Layer 4 of a small transformer language model trained on English Wikipedia (9 layers, counted from 0, width 96).
A neuron's activation on a vector x is quick GELU(weights . x + bias), where the dot is the dot product. Quick GELU of z is z times sigmoid(1.702 z).

Input weights of the MLP neurons that the questions are about. A number n stands for n times 0.011.
n13 (bias -0.187): -6 -37 0 -24 0 -8 -4 -28 -3 -5 24 22 17 -42 5 -15 22 21 11 -14 20 -5 22 7 3 2 -13 16 -24 -32 -30 -44 -20 34 -12 28 23 6 1 17 12 -26 15 -13 -4 34 -16 10 10 -24 -16 -21 -26 -19 8 31 19 21 -26 -2 -4 -19 -4 21 41 0 7 -8 -30 -16 -21 -15 -3 -23 36 64 33 -44 -34 33 -5 6 3 -5 16 67 -2 30 -18 -27 21 6 -16 17 8 32
n22 (bias -0.108): -21 -16 -16 5 -54 -16 22 -24 20 -6 -22 -15 -21 -7 37 10 -21 56 6 12 -11 58 5 39 23 -23 13 13 21 13 8 -1 13 -33 -65 8 -8 -12 -11 -27 52 -23 9 32 -32 -52 -1 -44 -46 -4 34 -17 -7 44 -11 14 -18 16 34 3 -22 12 -43 12 40 -30 2 13 15 13 23 -16 -13 7 14 -2 11 3 12 -34 -15 11 55 4 18 51 29 31 17 12 34 39 -13 -14 -12 -38
n40 (bias -0.170): -8 -36 23 -12 20 -10 6 16 27 18 -28 -8 -33 -7 -5 -12 -13 -15 -16 -3 -35 -4 10 -1 18 11 12 -3 -8 -5 -14 18 33 -29 -8 5 38 15 -1 32 16 -12 6 -21 -43 -20 -5 -10 -34 1 -23 26 10 7 19 -28 19 29 9 16 -2 -17 -15 -2 -25 2 -20 -6 4 6 -3 34 -1 -5 38 11 26 2 39 15 -17 35 -27 32 -2 -3 -48 6 8 22 -9 -17 -33 1 14 10
n45 (bias -0.280): 23 -97 -5 -28 6 -21 13 -36 -1 33 9 -33 -13 24 -34 18 9 18 40 18 -24 39 9 3 -34 32 32 -28 28 -14 0 7 44 -28 29 19 -4 0 1 46 -2 13 31 -14 -19 -41 -46 20 35 -49 19 -16 -16 1 -8 -12 17 3 0 16 6 14 56 8 -2 -6 -32 -18 -9 -56 -9 15 66 -40 6 11 14 -11 67 -15 -31 11 -25 24 29 66 1 -15 -32 -44 -3 -50 11 -3 3 -67
n50 (bias -0.141): -8 -7 -31 41 -3 35 28 10 14 7 26 1 -2 -17 26 0 -11 -12 28 -24 -55 48 16 19 -11 -28 4 39 -8 9 -11 0 -16 -22 22 18 -31 6 2 -27 26 28 -20 -24 10 18 -37 -24 -23 -10 -19 5 45 -24 15 -25 28 -42 -10 12 -11 22 -16 16 -4 -13 10 32 -1 6 -51 -13 -19 4 24 6 -19 11 -17 -32 -2 -36 -9 -17 0 20 -5 17 59 -14 21 11 42 23 -51 -4
n85 (bias -0.099): -10 42 -56 -1 30 17 -11 7 -15 -46 7 -38 -27 6 9 -2 -34 -8 -37 -12 -5 45 -34 -1 -1 14 -13 25 -7 -37 -8 6 1 -9 -14 -19 -1 32 -9 -36 24 -13 -21 -53 23 42 -9 17 -5 41 -13 10 -37 15 29 -9 -6 33 44 19 -25 0 0 7 21 -15 23 -11 -12 7 26 13 49 7 -1 10 -1 -13 0 9 8 -22 -36 12 -16 -5 -11 -1 -6 25 20 -2 19 -27 22 39
n102 (bias -0.259): 16 10 -10 11 29 -22 25 -45 6 20 -16 10 -22 -54 18 -17 29 -18 -62 -26 -36 55 -24 14 2 11 -49 -4 0 -27 14 -22 17 -44 -13 -10 -22 -15 -17 4 9 35 50 -11 15 15 -29 59 -10 24 -34 -10 4 19 -6 -16 -30 -17 -44 35 -16 -16 -36 -8 -23 11 51 -47 28 -7 14 -4 61 49 -48 -46 21 26 4 -1 25 -26 48 30 -17 -49 11 36 30 4 42 23 5 2 26 0
n103 (bias -0.280): 34 2 -15 -2 -3 10 -10 -16 -36 -47 -19 12 -10 -14 15 -15 -10 -35 20 42 50 -14 10 13 -46 -39 66 -15 -17 -39 27 19 35 -6 51 -13 -14 -34 40 14 -9 45 -7 12 31 -26 -50 0 7 63 -4 -3 2 -13 52 5 -13 -64 -6 -20 -26 -2 -11 29 19 -1 32 12 10 -20 -40 -1 5 -40 50 -5 -14 -18 -38 5 -31 15 39 -7 21 28 19 44 5 10 17 -25 8 -24 13 15
n108 (bias -0.227): -27 -6 10 -56 12 1 -34 -9 7 28 -14 17 -28 20 -31 55 25 10 17 -34 -8 14 -17 -29 -36 21 15 -15 -8 -39 -4 -26 6 1 13 3 -12 -10 -11 3 41 44 11 19 8 29 -18 14 -3 8 0 1 2 3 -7 -11 9 6 2 38 13 13 45 -2 -1 -52 -8 -22 21 -7 -35 26 -1 12 -2 37 18 -1 -13 33 10 21 -51 27 9 17 16 18 5 -39 -18 -22 -15 -18 56 2
n114 (bias -0.110): -12 -27 -30 -6 -26 17 -13 -29 -41 24 19 17 -23 -40 43 29 -18 33 5 -12 37 -6 7 -34 30 1 -8 -28 13 -2 3 -17 -2 -11 -38 38 -16 -15 2 19 23 0 -37 20 11 9 15 -2 -11 -21 14 -35 40 -8 11 35 -2 -13 -9 -3 29 76 -69 31 10 -13 -10 48 6 -13 27 11 7 39 -38 -6 2 -10 -28 -49 36 -28 -29 3 16 -16 -65 17 -4 -49 -4 6 18 29 -4 8
n115 (bias -0.247): -71 4 4 -14 -48 -59 -31 50 14 -11 -26 -41 32 -9 64 -25 6 -24 30 7 11 76 -74 -17 22 13 28 -11 -22 21 2 18 -15 -12 1 27 -25 -19 10 -14 20 14 -16 -5 -59 2 -35 -48 -25 13 0 3 19 -38 -10 -32 -1 -19 32 42 14 18 -16 -11 -18 -79 -23 -3 -27 -2 -5 22 58 33 19 78 -65 -3 -57 -6 11 3 9 -17 40 54 8 14 25 28 47 -19 49 21 -21 37
n126 (bias -0.182): 9 -5 10 -17 14 -21 30 -9 -16 9 -32 -12 -17 -52 5 -15 29 -10 23 11 -29 32 -43 -11 -28 -2 -12 20 8 -20 -22 -8 1 -30 -31 20 43 -15 -11 5 44 -5 21 -29 10 36 9 -1 -16 2 -11 40 -22 7 -6 -19 17 18 4 33 -1 19 -4 -21 20 18 -11 55 16 -6 13 8 -4 40 -17 7 -45 15 -29 -10 -20 29 11 -2 8 -28 -64 -3 32 -24 -11 -21 -42 -8 -8 24
n134 (bias -0.309): 8 -39 19 -11 -3 -10 4 -31 24 20 13 25 23 -38 19 6 -35 16 -28 52 -14 -33 -75 31 34 17 -27 -33 10 -11 19 -5 15 -22 -14 -21 -36 -36 -48 -31 -47 -28 47 34 29 51 -1 45 -50 3 -25 25 -1 11 -34 1 41 -63 -6 -25 38 -22 -17 6 12 -26 17 44 0 33 1 47 10 10 -35 50 -37 -11 9 -13 54 30 1 11 -32 -5 -13 -12 -4 33 43 -26 28 29 2 31
n162 (bias -0.147): -15 -2 -8 -38 0 -1 31 7 -15 -4 19 9 11 -28 10 17 -30 31 -19 7 56 -19 -12 31 1 -51 73 -12 -27 -17 45 -22 -25 12 4 -5 6 -37 -17 25 5 -2 -40 44 14 11 -29 -33 19 -25 -38 20 24 -6 -21 14 -16 33 17 20 32 -5 48 49 -4 -7 3 -35 13 -10 -2 12 -14 43 47 28 -34 -2 -18 -31 -4 25 35 -7 23 7 1 0 7 26 -17 38 16 -13 -17 -18
n164 (bias -0.140): 17 2 -25 28 -10 19 22 -20 -39 -18 4 5 -4 7 -8 -3 -6 8 -11 -8 52 27 -16 -27 -3 7 30 -28 -25 -4 7 42 10 -37 39 13 -12 4 -34 -38 -10 26 -8 -12 -7 -76 6 -21 -2 -29 -36 -2 22 -7 25 29 -12 12 -20 9 -48 36 -7 -12 -43 -2 -15 -13 9 10 -5 -20 -22 -30 -9 18 -19 -2 28 23 -31 -12 -12 -9 27 47 -1 -8 49 12 25 -25 -9 51 13 1
n169 (bias -0.255): -5 10 4 -4 -28 -10 17 20 24 -14 -39 -37 3 -31 23 37 15 -12 21 28 30 15 -49 -25 -19 16 -6 23 -16 -2 -6 -33 -18 -7 43 49 14 -20 -19 26 2 5 -5 -31 -16 -2 5 25 -14 -8 7 -26 0 -10 39 -20 10 3 -48 -6 -5 -25 -43 -69 -7 17 -29 3 -35 -17 24 4 25 52 19 13 8 22 -62 12 6 -22 37 -47 0 32 13 18 68 37 11 5 15 15 -48 -1
n173 (bias -0.278): 24 7 11 -6 23 -12 -7 -8 16 -30 3 46 -33 -27 -3 22 -20 24 17 -28 30 -4 3 5 13 -12 38 12 -12 -37 2 2 41 9 12 -42 -13 83 -41 -16 2 -20 35 14 -1 -16 -21 21 -20 6 -47 -20 -32 1 2 -24 -47 -40 15 10 35 10 4 11 -26 43 -21 -6 -59 -22 -40 5 -34 -46 3 66 15 79 33 12 8 25 30 17 -36 0 25 -20 -1 -26 7 -67 -12 48 7 -13
n174 (bias -0.227): 26 4 7 18 8 17 -21 4 29 -59 16 -2 -48 7 -17 34 10 19 31 0 -29 15 -1 -43 -38 6 -17 -40 -27 4 -15 -18 6 19 -29 -21 18 -12 -2 57 4 -16 10 -1 50 29 -6 11 13 18 13 -31 -29 -6 25 -11 -17 48 -23 -38 29 22 29 -28 24 1 -11 10 7 5 53 17 -20 25 -13 8 -31 14 -1 19 3 -28 6 -50 57 8 5 -41 -31 -30 11 27 -22 -3 27 58
n176 (bias -0.330): 9 20 -39 7 -13 48 7 36 49 15 -20 -21 -36 27 -6 -22 -28 -21 -10 -19 4 -19 -3 -9 47 23 56 -34 9 -50 -62 -8 37 13 8 49 -7 0 -13 41 15 -2 8 -25 25 25 -4 -58 -42 -49 -47 -27 -36 5 8 7 17 18 26 30 48 -23 -3 -32 7 27 -28 -18 58 -24 5 22 -36 -6 -25 -35 23 -43 -35 13 34 -15 -14 -11 -23 -27 36 -5 -29 -3 -3 43 32 5 41 -3
n196 (bias -0.163): 16 -4 11 -4 -33 9 17 -12 7 31 -13 1 8 -6 6 32 -7 14 2 -1 -11 -11 -22 -10 29 -21 -14 3 8 14 18 -7 -51 12 -34 12 -11 25 -34 -1 9 10 8 11 33 -23 13 6 50 19 39 -9 -37 50 -29 -23 31 -23 -20 40 -14 57 -13 25 -25 25 -19 -15 -13 35 -30 -37 25 22 -24 -23 -12 -39 14 -16 -18 60 -5 -44 -12 0 7 45 35 5 -26 -38 -13 48 -52 -1
n212 (bias -0.190): 18 -24 20 61 -10 -15 -24 -12 23 -51 23 -8 17 -6 -1 -18 -43 30 -24 -23 37 8 -58 -48 -14 31 -31 -27 -61 7 29 -7 -4 -9 42 6 -7 -10 47 37 45 31 -41 -2 -8 30 5 -47 10 -24 -37 -24 -14 10 -11 16 -8 -20 39 -8 29 -22 6 -50 -6 41 5 19 -21 -3 39 32 26 19 -23 -8 -63 11 -7 2 18 12 -4 -21 28 28 29 -25 -45 17 40 -10 -7 1 22 5
n246 (bias -0.051): 29 -8 1 16 -4 13 -19 6 -18 10 -24 -15 1 1 3 -8 -6 -3 -28 5 -16 18 -24 19 13 4 4 18 41 -18 -42 5 -19 -16 9 59 13 22 7 -15 -2 -14 8 -37 0 35 5 -32 48 22 23 -48 19 7 -4 -13 16 38 -31 35 -6 51 5 -21 25 -20 -20 -1 -14 36 -10 19 3 8 7 -50 6 -61 7 11 29 -32 -19 -6 -9 2 -44 17 36 21 13 -21 10 -16 14 -20
n252 (bias -0.112): 22 -16 60 62 -38 -25 14 -11 19 -4 -10 5 -5 -25 20 38 -35 -38 17 -32 43 8 -58 29 14 -10 -10 8 -18 6 -12 -28 -29 -46 -6 34 7 1 0 2 3 -5 42 12 -30 -29 -33 16 -12 -3 12 -37 28 17 -31 9 -13 9 16 13 -32 -11 12 -13 0 -6 0 29 21 31 -55 23 -24 17 -28 -1 -31 3 -26 -21 39 10 22 -34 12 21 22 19 3 10 24 -22 37 3 11 -4
n269 (bias -0.193): 28 -19 -8 9 12 16 -9 1 47 -36 21 -31 22 -4 29 26 -18 -23 10 2 12 36 4 -27 22 2 3 58 -25 1 -47 -17 -5 -10 -2 19 -22 47 -6 -11 12 27 -2 12 53 58 -22 -19 -51 41 47 -58 22 2 -27 -35 -67 7 12 -37 -24 -74 -15 -32 -28 29 30 3 -85 30 28 53 -17 23 -14 10 34 -16 17 7 -38 11 -15 24 -3 7 64 -17 11 9 20 -17 -5 -13 11 1
n283 (bias -0.098): -13 -16 -47 2 -23 0 12 -22 7 -37 15 -40 7 -28 86 35 19 -5 6 28 44 13 11 -66 12 -3 -11 -5 62 -11 -69 8 1 -71 3 -2 -83 48 14 3 42 4 -33 21 21 17 19 -1 -6 74 22 -9 -65 45 -2 -39 -53 -1 30 -39 -2 -30 -40 -36 43 -39 -35 49 -52 76 15 26 -18 -14 -26 57 54 -18 -17 30 5 7 -25 13 42 51 56 -7 -31 -15 -31 9 -14 -42 52 11
n288 (bias -0.162): -7 52 -31 0 26 41 -1 33 3 -73 -17 -25 -44 -31 -22 4 13 17 17 -24 25 -7 -6 -9 -22 2 -1 4 0 -29 21 -31 -7 17 19 -14 25 -2 27 8 21 29 -31 0 -3 -27 -16 17 -18 23 8 -5 5 7 -17 -17 -36 17 -20 5 -49 1 -14 21 9 -23 3 46 46 20 -24 2 -3 -21 17 -6 5 -12 21 9 -12 37 -34 44 48 -14 9 -29 28 3 13 9 -9 14 19 -33
n314 (bias -0.177): -10 0 -10 2 42 7 -16 18 -20 -39 -10 -23 -4 -16 29 7 -35 -20 -12 9 17 8 -28 34 6 3 27 -6 -3 29 -2 -38 45 -16 -7 -3 -11 49 -24 7 6 23 1 19 18 23 -1 -34 18 0 -9 -5 9 -5 -24 6 -1 9 -3 16 -2 1 -8 1 14 30 4 -19 -19 -37 24 -16 -13 13 -2 -46 18 -8 5 3 -1 -49 -4 6 10 -21 11 -13 -16 -23 -9 -6 -1 16 -9 -37
n316 (bias -0.232): 14 -60 -22 -24 -7 -14 -33 -25 22 -20 31 -3 -1 -14 16 -18 4 25 13 -38 -19 10 -51 62 -35 25 9 -17 5 -20 -33 10 -2 -3 7 -3 -11 6 28 -24 3 57 25 26 24 6 4 -19 -2 -23 -32 14 23 -14 -25 7 6 -4 -13 -31 8 -37 -12 -3 -23 16 -33 3 -18 11 -36 12 26 3 48 -21 13 44 -5 25 17 38 19 6 -12 -10 15 2 -18 -7 2 -24 24 4 -8 -29
n340 (bias -0.154): -10 -1 13 21 16 -29 15 32 -13 16 -15 16 -4 -32 -4 6 4 -9 2 -17 17 8 21 -33 -9 -19 41 33 6 -4 29 -23 -5 1 -3 -20 -19 -11 -10 2 29 -25 10 -15 12 -4 -28 37 0 -7 4 20 10 -17 15 -9 -15 -53 13 -17 -41 8 -6 -31 -11 -15 -5 9 6 3 0 23 3 8 -11 12 -42 -7 -10 -15 -18 18 -32 6 38 34 25 9 24 -9 -15 -8 -14 18 17 23
n348 (bias -0.208): -34 19 22 20 30 -8 -5 5 -4 29 3 4 35 -12 3 12 5 -11 14 -19 1 -5 -14 36 29 -1 26 35 -53 -21 -5 -29 -10 20 -2 13 11 1 27 23 -19 9 15 0 37 -22 -6 29 31 -9 -11 3 -25 -20 -36 -42 16 3 15 -24 1 5 -21 -10 12 16 -33 15 9 9 -25 -8 -33 -5 2 26 -52 -5 -17 -16 -24 1 17 -16 21 -2 30 -24 -7 -21 6 -27 -14 24 9 28
n361 (bias -0.174): -33 14 0 -5 22 16 -1 -23 28 1 30 -4 -33 -11 -6 9 4 -17 -30 11 13 -23 22 7 -14 11 -8 -19 -4 26 -4 -4 -31 -33 -28 1 1 14 47 -23 1 33 -28 22 13 -71 -2 -5 18 -28 33 7 15 -29 -28 -31 -8 26 49 16 19 12 -20 -47 25 -15 28 -22 -18 14 -11 15 20 -27 33 2 44 -24 19 1 -7 11 -9 54 8 22 -13 20 -8 17 12 -14 46 12 -19 -9

Each question shows a token from some text and the vector x that enters the MLP there. A number n stands for n times 0.043.

" the": 13 15 39 -11 -13 -19 -2 14 -35 -9 13 31 4 19 -8 2 45 -8 -6 -40 51 17 9 2 1 25 -1 25 -7 10 1 21 16 21 -11 -18 43 2 6 -5 -25 -25 1 19 7 37 4 -17 -8 64 21 -1 -13 3 -20 -43 -15 2 14 -13 -38 -22 14 -23 -11 1 11 6 -15 30 1 -16 -16 -55 -11 -8 24 -28 13 -20 -4 -22 -29 9 -13 0 2 -6 12 10 -26 28 6 15 -42 -3
Which three neurons fire most, strongest first? n269, n283, n288

"-": 13 4 28 -16 -32 -16 8 -13 7 3 10 21 3 27 12 9 55 -14 -15 -40 19 -22 34 24 15 61 -25 42 -2 37 16 28 19 9 6 -13 19 -53 19 3 -22 -3 -17 7 -27 6 13 11 0 58 -13 -4 16 -10 2 -31 22 -9 17 -7 -19 -18 22 -11 -21 0 19 5 -4 14 10 -1 -11 -33 -11 -1 24 -3 6 -1 -23 -16 -16 -45 -38 -8 -20 -27 -24 -4 -36 39 -18 15 -24 -7
Which neuron lights up most? n40

" ": 11 24 31 -7 -24 2 21 17 -23 19 27 25 -7 14 21 16 60 -10 9 -33 22 18 32 5 1 27 0 19 -2 23 23 15 5 0 -16 -19 -10 -27 16 6 -37 -25 -7 7 -15 22 40 -6 -5 46 -25 -11 -2 -23 -3 -9 10 -26 52 -28 -37 -19 9 -26 -19 2 3 14 11 -3 2 -3 15 -36 -22 -25 6 -1 10 -23 -12 -39 -29 -18 -28 -12 -14 19 -3 -6 -29 46 14 14 -37 -20
Which three neurons fire most, strongest first? n340, n50, n114

"l": 30 -6 38 -51 -20 10 -17 -27 2 6 9 20 10 22 -10 15 59 36 -17 -46 -10 -18 4 17 3 9 -8 -12 13 0 -23 49 10 5 26 -26 27 -33 -25 -10 -15 -7 -13 26 -48 13 12 0 -32 60 -7 -4 -11 -9 22 -15 17 -26 6 -1 -13 13 47 -2 4 -4 -10 10 1 20 24 17 -17 -29 22 6 5 -7 -3 -24 16 -37 1 27 -3 -20 0 -6 -8 24 -16 18 -43 26 -64 5
Which neuron lights up most? n134

" a": 26 4 25 -13 -33 -13 -8 11 -7 -29 32 33 2 23 -5 12 40 -9 -8 -29 64 17 -10 16 27 7 -12 -9 -20 12 16 42 -10 -4 -6 -15 3 -19 21 -12 -12 -34 -15 6 11 53 -1 -5 2 27 -1 14 4 -19 0 -23 0 -21 34 -5 -21 -21 36 -17 12 12 8 -4 10 25 16 -14 2 -22 -12 -8 11 -12 -8 -32 1 -30 -11 -26 -13 -25 -9 -17 -12 20 -39 34 -4 18 -19 1
Which neuron lights up most? n212

"===": 4 27 -2 -37 -16 -22 -9 -20 13 -5 35 14 11 47 2 2 42 4 24 -55 48 -10 18 11 10 43 -5 17 28 11 -2 28 20 19 3 -4 4 -15 -6 -14 -7 -11 -9 9 22 23 18 -17 -6 59 -27 -3 -9 5 -16 -9 -5 -21 -5 -19 -8 -20 34 -15 -14 -4 -1 -13 16 -1 15 -30 12 -9 -11 8 13 3 -12 -21 -11 -27 -16 -38 -22 -35 18 5 -3 9 -37 26 33 -4 -59 -5
The two highest activations, in order: n316, n176

"b": 19 17 38 -31 -2 -31 -3 -15 -30 16 -13 11 -10 45 -9 -6 68 -20 -2 -56 29 8 2 -7 -14 46 19 21 10 -6 -9 42 1 -12 -7 -20 34 -5 4 -9 -22 3 16 -4 -19 32 2 -38 12 67 -24 14 -5 -22 9 6 24 -16 13 9 -11 19 18 5 -8 -19 -5 8 20 -8 -17 11 -9 -26 3 25 -25 -10 28 -22 -2 -35 -13 -13 -13 -25 -3 13 -13 -22 -19 28 19 25 -43 1
Which neuron lights up most? n108

" Football": 14 -12 17 -17 -8 -45 -6 16 -33 22 2 32 3 61 -8 13 44 2 -6 -44 9 -12 -16 35 0 14 -3 33 15 -1 -10 24 14 19 1 -33 44 -39 11 -51 -3 -15 -2 -4 15 17 35 -43 -7 58 -14 8 -15 -37 -16 -11 -3 9 12 19 5 -11 15 21 1 8 -3 -2 3 23 34 -20 17 -33 20 -19 -3 -1 -4 -21 -15 -13 -4 -16 -66 -7 2 3 -10 -6 -20 36 -11 23 -52 24
Which neuron fires most, and how strongly? n316, at about 1.2

"ero": 7 18 31 11 8 -5 4 -8 -9 13 -8 16 -5 37 12 3 29 -14 -6 -44 14 13 16 -6 19 29 -36 12 38 -4 14 58 -7 8 -16 -1 27 -41 -1 -15 -29 -40 -5 -3 -21 12 24 -6 11 85 -7 21 -2 -29 -24 4 13 -8 2 1 -31 -12 32 -30 16 3 -9 -7 26 -23 34 -35 21 -41 8 -15 -8 11 -10 -40 -21 13 -32 -10 2 -12 -23 -17 -9 3 6 16 -12 5 -14 13
Which neuron lights up most? n126

"ve": 1 -25 43 -23 -27 18 12 -9 -20 15 2 32 8 43 -30 27 49 18 12 -21 12 -6 -7 6 -11 1 -33 17 13 -21 -3 30 -13 -20 21 -4 46 20 24 4 10 -45 -10 22 -47 23 17 -19 -19 78 -21 12 7 -5 6 28 26 22 -18 5 -14 -27 10 14 -16 -20 0 -12 18 -3 16 0 8 -30 6 -21 14 -8 -33 -9 7 -11 1 -2 -17 -6 -3 3 2 24 -52 -12 -49 -17 -17 9
Which neuron fires most, and how strongly? n40, at about 2.9

" southern": 3 9 45 -13 4 -15 -10 -3 -19 21 7 21 -3 18 8 17 61 -5 -6 -34 24 7 -1 15 4 10 -35 15 7 24 -10 42 6 16 3 -50 47 -39 51 -3 -19 -41 -4 1 9 22 3 0 -9 39 -1 9 -14 -6 -7 -27 -3 13 14 13 -29 6 28 -6 2 24 -6 -9 9 3 6 -31 -4 -63 -24 -18 11 -33 12 -20 -23 -47 -27 -14 -12 5 11 -16 25 1 -15 40 4 21 -32 22
The two highest activations, in order: n348, n174

"w": 9 1 17 -1 -9 -13 14 -10 -5 35 1 8 -5 43 -35 18 74 29 0 -5 -7 -1 8 -19 -9 20 -6 12 8 -8 16 10 -16 -18 -1 -15 44 -17 13 1 -58 -9 1 18 -56 27 -11 -26 -6 84 -25 20 -11 -18 20 -3 10 27 -5 -9 -6 -22 6 8 -8 -8 -13 21 27 -2 2 36 -10 -27 3 -39 27 14 2 -15 -3 -15 -15 40 -16 -34 -6 -1 -7 6 -28 0 -52 -6 -19 22
Which neuron fires most, and how strongly? n40, at about 4.5

" an": 16 5 29 -6 -29 -19 -19 13 -12 -22 41 39 2 4 0 24 44 -1 11 -11 47 -3 15 11 51 12 -7 -6 -5 20 7 54 8 -8 -15 -20 22 -38 14 -24 -40 -21 -21 14 10 36 -7 -3 -18 40 -12 22 -20 -21 -6 -19 11 -19 14 -9 -22 -30 40 -23 -12 12 11 -9 -8 10 6 -29 8 -9 -24 -20 11 -18 -4 -12 -2 -18 -13 -13 -8 -20 -9 -6 -1 19 -29 55 17 10 -25 1
Which neuron lights up most? n134

" Harvard": 16 8 12 -2 -32 -32 8 33 -27 -8 20 34 -10 30 9 -17 64 0 -18 -42 28 -5 -9 8 33 20 -10 24 23 -6 16 42 5 -4 7 -43 35 -17 8 -12 -45 -40 -14 -18 7 39 13 -26 -3 44 9 -2 -13 -12 -22 0 -9 31 18 -4 -8 2 17 34 -23 10 13 1 0 -7 11 -33 -5 -39 -10 -36 27 -25 20 1 -23 -16 -8 -27 -11 -11 -7 -8 20 13 -20 36 -3 27 -38 -5
Which neuron fires most, and how strongly? n246, at about 1.6

",": 7 -3 52 -24 -23 -22 4 3 -16 13 -15 8 -2 4 -4 -2 50 -3 -1 -36 42 10 20 0 -18 35 10 41 8 11 23 58 7 5 18 3 17 -35 27 -11 -13 -27 -16 4 -18 27 7 -5 -8 49 -7 11 -1 -9 7 -20 -3 -13 9 17 -36 -15 8 2 -45 -24 -22 22 21 20 15 -24 -13 -44 -40 7 27 -2 9 -28 -6 -30 -4 -35 0 -7 6 -2 9 -3 -31 32 3 24 -27 2
Which neuron lights up most? n340

"ch": 10 14 21 4 -14 -29 5 -6 -32 7 -13 20 -18 31 9 -10 42 -12 25 -54 10 3 -10 0 15 31 -20 25 -9 5 0 57 0 -2 25 -16 19 -13 16 -29 -4 -24 -3 29 -17 35 -4 -17 6 94 -10 15 -18 -10 5 -4 -4 -3 12 29 -10 -20 11 -11 -38 7 -11 10 11 -44 11 -1 -5 -39 -5 -29 11 0 16 -34 1 6 -23 -3 18 4 21 -18 -9 -11 17 19 -10 12 -53 8
The two highest activations, in order: n115, n173

" She": 32 -1 17 -27 -3 -14 11 -10 9 7 -8 1 35 69 -6 -7 50 -18 15 -62 5 -12 -9 9 -7 30 -11 18 12 10 29 58 -19 14 8 8 28 -50 8 6 -14 11 -8 -1 -18 23 8 -34 -4 40 8 6 -31 3 -25 -23 -18 -1 27 -8 17 -9 -16 35 -5 7 -6 4 29 -23 22 5 -20 -36 -11 -17 24 -29 5 -6 19 -21 3 -34 -30 -37 -5 -1 3 12 -45 49 -18 14 -37 5
Which neuron lights up most? n176

"9": 26 27 12 -22 -39 -8 7 -21 -3 -19 21 26 -10 34 2 -2 29 5 2 -23 43 11 38 25 -13 33 -15 15 7 25 12 38 22 10 -5 0 6 -18 5 -37 -34 -3 -9 13 -15 28 1 5 -13 35 -17 7 4 -2 -31 17 -10 -18 13 35 -18 13 13 -5 -10 5 17 13 -9 10 9 -13 -7 -39 -2 4 30 -3 -5 -16 -32 -47 -9 -45 -28 -22 -4 -24 -10 -9 -22 26 -6 17 -41 -5
Which neuron fires most, and how strongly? n164, at about 0.91

" Roosevelt": 24 -2 24 -27 -28 -13 2 14 -38 -13 16 16 -13 37 9 -7 66 12 -29 -20 17 6 2 3 19 20 -10 43 22 18 18 21 -4 -10 8 -18 48 -30 18 23 -51 -7 -25 -19 -16 21 -9 -5 -37 70 6 -4 -3 -20 -32 13 22 18 30 5 -25 6 6 14 -29 9 17 -10 17 2 10 -3 8 -49 -12 -6 16 -1 26 -7 -19 -24 -26 -22 -23 -17 6 10 5 -13 -32 43 -31 3 -48 -5
Which neuron lights up most? n40

" While": 31 11 29 -29 -18 -19 12 2 -17 -5 12 23 -17 4 17 -13 52 3 1 -22 53 1 16 20 28 38 -27 9 16 8 13 36 -3 -6 -8 -5 14 -3 22 -12 -41 -1 -7 0 -19 32 -16 11 -20 37 -9 -31 6 -5 -26 -19 1 -4 -10 -8 -21 -12 14 -20 -25 -1 19 -7 49 7 6 -32 0 -13 -18 -29 33 -1 -4 -17 -10 -37 5 -18 -28 -26 -1 -9 10 7 -8 66 9 8 -1 -6
Which neuron fires most, and how strongly? n102, at about 6

" island": 22 21 29 -10 -11 -18 4 -20 -25 10 20 1 -1 32 6 -1 94 -8 -33 -29 48 3 -13 15 11 22 -6 45 10 10 -10 22 5 11 -16 -29 29 -26 37 0 -24 -26 -29 -9 2 16 5 -21 -17 44 -3 3 -10 -28 -36 -6 45 0 17 -2 -28 -1 13 -5 -10 -3 25 22 14 -3 9 -34 -6 -29 -6 -14 -1 -8 19 -15 -17 -19 -26 -6 -28 6 15 -28 32 -6 -19 31 1 14 -41 -4
The two highest activations, in order: n348, n288

" artificial": 23 9 30 -3 -18 -37 -18 16 -37 -3 -7 32 -14 18 16 12 71 2 -4 -30 54 10 0 14 26 32 -13 8 21 -5 -9 44 -7 -3 -2 -29 21 -23 9 -4 -29 -8 -4 -8 5 21 19 -21 -13 55 -18 -7 -17 -28 -14 -6 15 7 24 25 -24 -17 17 -14 -10 15 18 -2 -10 -6 7 -18 -4 -42 -35 -2 1 10 22 -8 -6 -31 -23 -27 -8 -10 -17 -23 16 1 -11 28 20 26 -38 9
Which neuron fires most, and how strongly? n164, at about 1.5

" under": 9 20 29 -17 -31 -6 -6 14 -20 -23 6 29 -8 38 -5 6 55 24 -13 -40 37 2 20 26 23 21 -18 7 0 10 -5 -1 -5 -4 -21 -11 39 -5 39 -23 1 -32 -7 8 -13 6 8 -17 3 52 -17 7 7 -19 0 -41 17 -9 20 -3 -18 -16 28 -26 -12 10 -12 13 45 14 15 -31 -20 -22 -14 -11 20 -22 0 -13 -8 -41 -1 -32 5 -3 0 -20 -11 1 -17 51 17 28 -19 -7
Which neuron lights up most? n174

"–": 3 9 37 -31 -40 -25 23 2 -30 28 13 23 2 34 21 7 12 -29 -3 -34 31 12 42 19 4 18 -26 11 2 3 32 0 17 17 6 -6 7 -25 23 -2 -34 -16 -10 24 -26 45 23 -1 -7 30 -14 -18 13 -30 13 -9 -5 -20 25 -10 -16 -3 34 3 -6 -16 9 48 28 17 -3 0 1 -29 0 7 6 -16 12 -24 -16 -21 -48 -20 -25 -24 8 -2 -12 -21 -19 9 -32 20 -26 -3
Which neuron fires most, and how strongly? n114, at about 1.3

"rey": 2 -4 31 -6 1 -39 -9 1 -35 -7 -7 11 17 52 7 12 62 6 -8 -31 6 16 -7 16 29 25 -8 26 5 3 16 42 -17 27 13 -1 30 -23 -4 -7 -13 -32 -11 -5 -6 43 30 -19 -10 52 -18 -4 5 3 13 12 -2 39 3 -14 -4 -16 20 45 -19 -30 -16 11 32 -30 9 -39 -27 -47 -42 6 5 -3 17 -8 5 -32 10 -19 -12 -7 4 24 18 -13 -34 25 -57 2 -37 -9
The two highest activations, in order: n13, n246

" France": 27 25 -1 -34 -4 -7 14 15 -22 -28 21 0 9 47 -17 -1 35 27 3 -66 24 -2 -2 28 2 22 -22 19 22 15 4 36 23 0 -4 -32 20 -34 13 -15 -40 -25 -23 -11 -8 26 29 -20 -29 52 6 25 -1 -14 -28 -19 17 -4 10 26 -14 29 16 -7 -11 1 -1 2 4 -13 26 -20 -11 -27 -4 3 16 -31 20 -14 -27 3 -8 -7 -14 -31 -10 -11 -2 -1 -42 54 2 17 -43 2
Which neuron lights up most? n288